Layer 3 of a small transformer language model trained on English Wikipedia (8 layers, counted from 0, width 128).
A neuron adds its activation times its output weights to the MLP's output. To switch it off is to set its activation to zero at one token and run the rest of the model.

Output weights of the MLP neurons that the questions are about. A number n stands for n times 0.00089.
n67: -59 25 -111 -131 68 -10 142 -154 283 131 -184 149 137 71 90 -38 198 222 186 50 293 38 -156 246 -33 -49 129 188 -153 -326 188 29 -269 -251 -165 -5 -137 90 78 32 -175 -240 -74 35 -102 94 -132 -16 156 -81 -61 268 -73 261 26 -26 -108 -52 -225 -5 -132 -23 -118 -10 113 52 96 -25 79 -149 -422 -239 0 -111 255 37 -24 -153 219 -5 -145 161 0 26 -234 273 104 218 56 -123 138 -127 65 -333 119 109 -79 162 -124 270 36 -452 -30 239 -5 -5 -355 -80 -170 -288 116 29 -131 -243 129 174 268 287 332 0 229 -96 -103 -63 106 -86 30 86
n86: -142 -212 94 -61 -31 142 -156 -190 107 -103 -63 86 37 -193 4 4 -120 100 -167 -182 105 214 76 -17 148 -128 118 283 -161 -151 -16 281 281 -9 -144 106 -185 56 153 171 48 -137 -83 117 208 -20 -129 49 124 207 108 47 29 -17 -126 -247 100 11 -4 -177 233 97 -36 255 108 -137 98 -17 -43 30 93 113 -21 -66 172 82 -177 69 -154 -123 4 -35 -29 177 4 -201 -36 276 99 -275 -384 -100 81 180 -132 55 105 -117 -101 -116 -12 -256 -59 -36 270 -55 -110 198 -215 231 107 -94 -77 -80 -105 -8 29 67 90 118 104 -57 33 -216 241 -98 -247 111
n96: 102 81 -203 174 42 -140 -118 71 -118 -36 165 82 57 221 -45 99 -195 150 116 -63 89 -226 157 -341 46 87 -241 19 -215 13 39 -142 34 83 61 66 -293 93 109 -409 55 215 -62 111 -46 -59 -87 103 261 -57 -50 77 26 -54 -32 200 -114 4 325 49 13 -37 -102 132 -141 -89 468 82 -37 106 -357 100 -90 -9 -331 -38 91 -283 221 -163 95 16 129 105 -165 -147 -94 -214 8 44 -10 151 86 -122 19 -254 -115 -9 -14 -106 -89 -68 -13 -76 -58 4 219 125 202 262 -19 43 -5 4 245 62 -147 -128 47 34 258 26 259 -31 -125 -136 72 -174
n196: 58 146 -162 153 14 -148 -58 -14 -23 4 -209 -189 89 -112 182 -4 65 -243 -161 373 218 115 130 142 -99 25 141 -352 219 -104 -114 -44 -180 51 -200 168 35 -69 80 -10 48 10 242 122 -28 4 -167 -24 -37 161 -233 254 -97 146 75 199 -148 -71 -180 172 -94 -17 -116 -90 -36 100 -115 -120 -42 -75 39 -121 280 -88 -85 146 115 157 64 -209 57 -76 -135 88 -109 -345 74 204 17 -72 312 256 69 35 28 -9 198 -161 -28 254 -99 -64 59 -160 -127 -30 -44 -213 164 -55 159 57 60 -330 -225 -409 71 30 237 31 151 52 -72 -45 351 -179 -69 -103
n209: 201 -200 -61 -58 -102 -276 -72 -229 146 27 -212 160 -4 -40 -162 208 -20 13 84 -255 -68 70 -40 47 208 354 -55 84 -157 -4 0 135 41 -135 248 27 -73 -44 -41 0 263 33 -88 -143 -183 -56 117 -133 98 -115 17 -69 95 51 -331 111 263 18 -43 4 79 -113 72 185 21 49 -137 95 -43 -9 97 -181 -339 62 93 46 -33 -155 -119 212 82 133 253 191 51 -78 32 87 -139 296 -70 135 111 111 145 106 -8 -57 -229 179 73 -389 -4 -5 -59 -24 -176 76 8 -189 202 -94 -168 -72 9 -225 4 -213 -70 -106 -4 -90 255 -4 -119 56 205 89
n210: 4 -21 -176 -155 216 -4 -140 37 -88 113 -33 -325 -57 154 -8 -187 -138 70 -142 37 277 164 -4 -46 137 99 91 39 21 58 -128 204 -192 -30 -138 8 142 94 -85 18 -142 -33 -16 136 51 157 114 -39 343 237 9 50 101 17 115 -273 118 22 -180 12 -57 -65 8 -94 86 -130 50 59 27 243 47 -181 -38 -214 182 -365 -113 -100 -209 56 -64 -153 -74 -76 79 -49 47 68 82 -249 87 -289 -113 -73 77 -124 37 230 -60 30 38 71 -174 243 165 -100 32 46 119 269 -228 72 17 66 47 -203 187 39 4 338 37 -4 -131 -187 132 -143 -134 90
n220: 72 -9 170 -36 -87 268 349 13 36 -160 -92 43 -39 8 -49 102 33 -240 69 243 343 281 -8 71 175 -48 0 125 -77 -298 17 -170 -55 200 34 -371 -113 -13 -168 56 -29 -30 -156 -127 -258 -33 -261 -69 160 -100 -185 40 86 -93 -18 5 -286 -187 85 -31 78 -175 42 174 -9 -64 -22 76 131 -73 -151 -122 31 -176 -166 114 21 55 -181 18 -81 -179 -118 235 -110 -36 50 -27 8 9 73 27 -31 -174 251 9 -166 118 91 -44 177 -279 -247 178 75 278 102 150 -69 -76 177 72 -134 83 219 123 283 -70 -234 17 91 -34 -56 52 111 -13 298 -192
n242: -155 215 -86 -49 -112 408 61 161 95 -146 -112 74 -158 38 -4 -43 136 9 93 -13 -71 -162 -170 -67 59 -44 89 42 -174 164 13 65 -280 -9 -113 -248 119 -182 -79 362 -55 -10 304 -58 216 17 96 -75 -271 -20 55 190 139 99 -307 117 185 97 268 -93 -176 -82 93 -40 150 -196 -311 -64 -95 87 -4 29 95 -269 -163 226 231 4 -96 131 -61 21 -107 343 -94 151 -140 -82 29 31 -183 183 -285 -475 -60 89 40 124 9 -152 16 8 -152 24 294 220 129 179 -70 36 66 -91 59 307 -60 -4 -81 25 17 30 -79 21 -4 110 -9 41 27 -41
n255: 187 128 -26 174 33 -56 43 -127 92 136 -164 159 89 -35 174 118 164 -212 199 -5 -164 135 -91 239 -172 237 296 81 -9 95 26 -154 176 -174 80 101 -104 -463 22 -63 213 -31 265 -86 286 -26 -167 19 -166 124 -37 166 106 41 -220 43 108 162 -8 -23 13 8 -147 99 -49 -81 -69 -297 76 -61 52 126 -18 -217 181 -93 -80 175 -256 -48 4 -118 149 243 -82 133 -69 205 56 -22 -71 107 101 -115 175 -50 81 26 -5 -435 -137 207 -146 117 -150 -17 -92 -209 232 -153 5 110 60 -190 -278 -150 -158 -207 -79 -127 -40 -53 211 -228 -70 -74 161 -95
n277: 97 -129 -192 -141 254 -63 173 -106 -54 -48 -31 -295 369 210 -288 -72 189 232 46 -106 -406 83 122 -9 -134 139 150 -88 -45 140 34 200 -34 68 121 4 139 -46 56 104 101 -208 -100 -140 282 -121 41 213 -54 201 -32 -18 47 58 263 -332 9 -31 -24 66 -326 -135 8 157 166 -37 -40 72 82 96 126 19 -232 69 -180 14 -47 13 -128 -88 -9 -237 -97 231 -18 -210 -156 -63 4 44 -98 -190 -94 -111 165 -128 302 -38 -179 -110 80 -63 -102 -52 18 -103 26 225 49 67 75 43 90 123 -37 71 88 -144 179 -34 -260 72 -248 -230 145 134 165 120
n316: 282 -86 46 66 27 -4 -82 99 -187 -93 -146 -33 -34 -8 -17 -169 41 -26 192 65 -69 -123 37 -255 8 -288 17 -54 -411 -30 87 -145 178 88 113 111 -53 86 17 137 -57 226 13 107 -4 -36 57 -162 -152 -39 -4 -131 218 -247 362 -476 106 141 55 162 13 32 90 -26 -178 -206 -143 -35 -40 71 200 -28 -109 -104 -54 -46 -38 223 12 18 -29 75 132 255 -206 -212 246 39 61 -76 -276 -106 100 -282 98 17 281 -82 236 51 8 -53 120 -160 -47 48 50 386 95 -13 -55 116 -209 43 4 86 -123 212 -125 29 -17 -33 157 42 21 -26 -139 211

Each question names a token from some text and the token that comes next. It shows the activations a of the neurons there, in the order above. A number n stands for n times 0.013.

Then comes g, the gradient of the next token's log-probability with respect to the MLP's output, scaled to length 1. A neuron's effect is roughly proportional to its activation times (output weights . g). A number n stands for n times 0.00071.

" creat", then "or"
a: 0 0 62 13 -8 0 3 0 0 -2 0
g: -103 111 20 -21 -13 74 -189 129 106 -8 -298 90 96 -347 -119 -144 48 69 -163 -14 15 -120 82 -126 -339 91 180 5 220 -86 110 114 -100 51 -10 -128 -80 97 -78 -45 -198 161 -8 -148 -64 -19 -272 12 -20 -49 -140 -117 -41 -69 -31 34 -184 -89 29 225 -46 171 -88 96 87 -21 107 19 112 -190 199 -32 126 -19 -144 -186 -114 130 -58 -105 213 187 17 -23 45 71 22 115 15 -4 129 69 -7 20 -136 178 -119 30 185 -4 -85 298 -74 -102 120 118 189 -24 -280 -26 84 137 47 107 -126 164 212 168 -31 10 -74 115 -96 1 39 80 -102 -104
Which neuron, switched off, lowers the next token's probability most? n209

"-", then "c"
a: 0 0 0 0 0 300 0 65 16 0 0
g: -159 -219 -146 -296 179 236 3 140 56 166 -88 -65 23 -38 -267 20 45 143 -44 -135 185 -171 -86 47 -116 254 59 -12 -106 -94 16 67 -145 -46 54 64 182 -138 -61 -68 111 168 15 52 165 -199 -307 -70 -121 -53 -117 -69 32 -10 -157 75 116 107 126 -77 -134 71 159 -90 185 166 15 -200 -31 60 -67 247 31 -91 272 60 148 -86 -168 52 -163 -126 59 257 41 -87 -213 18 75 -7 -20 40 26 121 167 -29 -89 -69 -53 202 -60 53 -50 37 113 264 -6 -79 -74 -37 154 -174 237 48 -24 56 148 -4 -36 -79 3 -58 -52 -13 -96 -132 -43 -70
Which two neurons, each switched off alone, lower its probability most, in order? n242, n210

"es", then " to"
a: 0 0 0 0 -1 0 -97 0 0 0 0
g: -59 -312 -70 -235 73 -31 108 -110 -100 54 -84 27 158 -169 -22 45 -5 -77 -303 -130 -178 -278 -29 -140 -41 -215 -25 16 17 58 67 81 28 63 2 102 -69 -125 4 5 16 210 20 66 82 -8 40 -90 42 -247 22 -32 247 -37 -62 121 -59 118 22 -10 18 81 -124 215 63 -45 -238 -15 265 -65 92 160 93 149 268 -39 217 109 -85 176 220 65 -95 333 -69 -76 11 -19 65 -98 -24 -24 -29 90 -350 95 54 81 4 -53 -24 104 32 208 -68 -12 199 -18 136 -121 7 83 -21 74 -209 -24 -168 -181 -95 -103 11 134 -15 30 -81 -20 -103 208
Which neuron, switched off, lowers the next token's probability most? n220

" 19", then "97"
a: 0 191 0 164 0 11 0 0 0 61 0
g: -153 141 -45 -194 57 -5 11 5 31 -7 -85 -45 -14 5 -39 -197 -275 249 37 -280 -74 50 -132 -97 36 78 141 149 -18 94 -118 -104 -207 29 -142 142 8 25 -54 -112 65 -21 -103 -63 15 272 70 -28 27 275 -229 79 90 76 -44 -4 5 -95 -80 -61 150 -32 -71 229 225 227 276 -142 -98 144 -9 -54 4 -52 69 -42 79 8 66 -81 -199 -190 38 -106 -156 -243 24 143 6 54 42 41 57 -67 119 63 -93 -150 255 -159 107 -55 34 158 126 -245 41 -87 251 286 -111 -80 76 2 2 83 -183 232 -94 -97 -84 1 68 -36 -58 177 0 -24
Which neuron, switched off, lowers the next token's probability most? n86

"ster", then " War"
a: 0 14 0 129 0 0 0 0 0 300 0
g: -3 192 184 90 38 -85 4 67 -4 -28 -56 -59 56 -91 91 -87 206 33 43 -51 -26 84 -79 59 -27 -96 -69 -41 22 -9 174 3 371 -46 46 12 43 0 88 169 68 -147 53 10 -223 93 144 -133 -72 226 259 5 -199 139 -66 199 -67 -91 110 -18 171 117 -294 -198 2 -145 -11 69 -111 -104 -91 -316 144 63 -169 199 71 26 27 -198 77 -89 150 -172 147 26 92 30 -144 -19 -109 -103 -100 -236 90 90 -118 -139 -2 -13 275 97 -147 64 50 120 -203 -8 -292 -36 -62 24 112 -81 76 -133 -242 157 140 6 26 25 -8 -49 -52 135 -184 -29
Which neuron, switched off, raises the next token's probability most? n277

" co", then "de"
a: 0 0 0 0 -171 94 0 0 0 0 -85
g: -108 1 -38 -269 -34 -2 121 -34 -6 190 -106 -192 -167 -34 71 -1 -137 5 -153 171 -6 -55 241 -78 114 -103 53 63 20 -4 206 62 44 147 -19 32 192 -91 -55 67 -161 -57 105 -207 -70 -216 190 27 -147 -74 37 -76 138 -74 1 -162 218 72 173 -218 97 220 -132 -81 -62 -18 131 28 116 218 -214 -101 11 -136 145 -71 141 -37 45 -69 -43 -102 -162 -146 -8 65 -257 81 109 -214 176 128 140 -87 -2 -57 -135 -112 -56 -8 -120 179 84 -59 29 226 -133 63 18 -82 0 -40 19 187 -164 232 322 110 -114 -32 44 -76 102 8 158 -17 113 -202
Which neuron, switched off, lowers the next token's probability most? n209

" G", then "le"
a: 0 0 0 0 0 -51 0 0 0 2 425
g: 90 -49 53 239 -159 58 173 -171 -11 83 -7 -33 -212 -37 -34 10 -99 98 84 98 -276 117 -98 -51 -87 82 -53 -127 -48 258 -117 90 -118 178 22 10 -40 -9 29 112 191 -41 97 40 -93 60 -58 79 -6 -154 166 -109 130 211 243 -79 -6 49 -135 93 -96 -91 -43 -281 -159 -67 51 201 0 -11 138 -65 -158 -327 119 -227 30 -9 26 -110 -54 -28 -226 -76 108 -26 -18 -25 -8 -235 -19 44 45 114 216 -42 -233 -86 26 -131 33 127 164 103 235 138 -57 -69 112 66 161 92 9 64 196 128 69 -184 -111 -81 93 -37 95 -180 -37 -82 -259 217
Which neuron, switched off, raises the next token's probability most? n210

" (", then "aged"
a: 0 0 0 0 0 -151 0 0 0 0 0
g: -49 -54 -61 -124 57 186 80 -33 -89 40 2 -98 53 -28 -154 11 62 25 106 -48 -84 89 -52 84 64 5 -191 -137 117 -46 43 -174 112 -76 58 133 -4 -32 134 178 59 196 162 -13 -47 70 -35 98 -189 142 -177 -119 119 277 -69 113 -78 -384 -166 72 -23 49 -134 -122 -217 232 -77 -12 116 -67 56 -57 52 122 -150 83 -204 25 -176 -29 240 -209 -103 -87 -98 -65 18 110 20 -218 -106 29 -39 -35 3 0 123 -12 101 35 258 -31 171 -94 -144 61 105 -70 -19 -194 54 -10 216 277 250 136 -234 -127 163 43 -89 -149 -66 11 -36 -157 228 138
Which neuron, switched off, lowers the next token's probability most? n210

"A", then "N"
a: 0 0 0 0 0 1 0 108 -487 4 0
g: 69 57 47 208 129 73 -214 158 264 105 -166 -107 -96 -27 137 119 56 -191 13 -91 23 44 29 75 -79 -8 62 -125 5 -32 -217 -67 -66 38 138 125 101 76 90 311 3 175 52 -159 -98 34 -103 -51 -28 76 -5 0 4 -37 -188 -47 238 -270 67 -9 -2 -196 50 -134 45 -164 -61 -150 -3 86 -284 150 96 -72 -200 47 63 -168 -72 145 -54 213 119 -262 99 -154 81 196 -10 81 140 -100 -4 -58 -32 -103 45 55 -11 -69 47 -30 104 64 5 -195 -35 16 80 -43 46 -53 -274 97 45 -183 33 135 -10 -156 77 295 -68 143 269 -162 -103 -212
Which neuron, switched off, lowers the next token's probability most? n242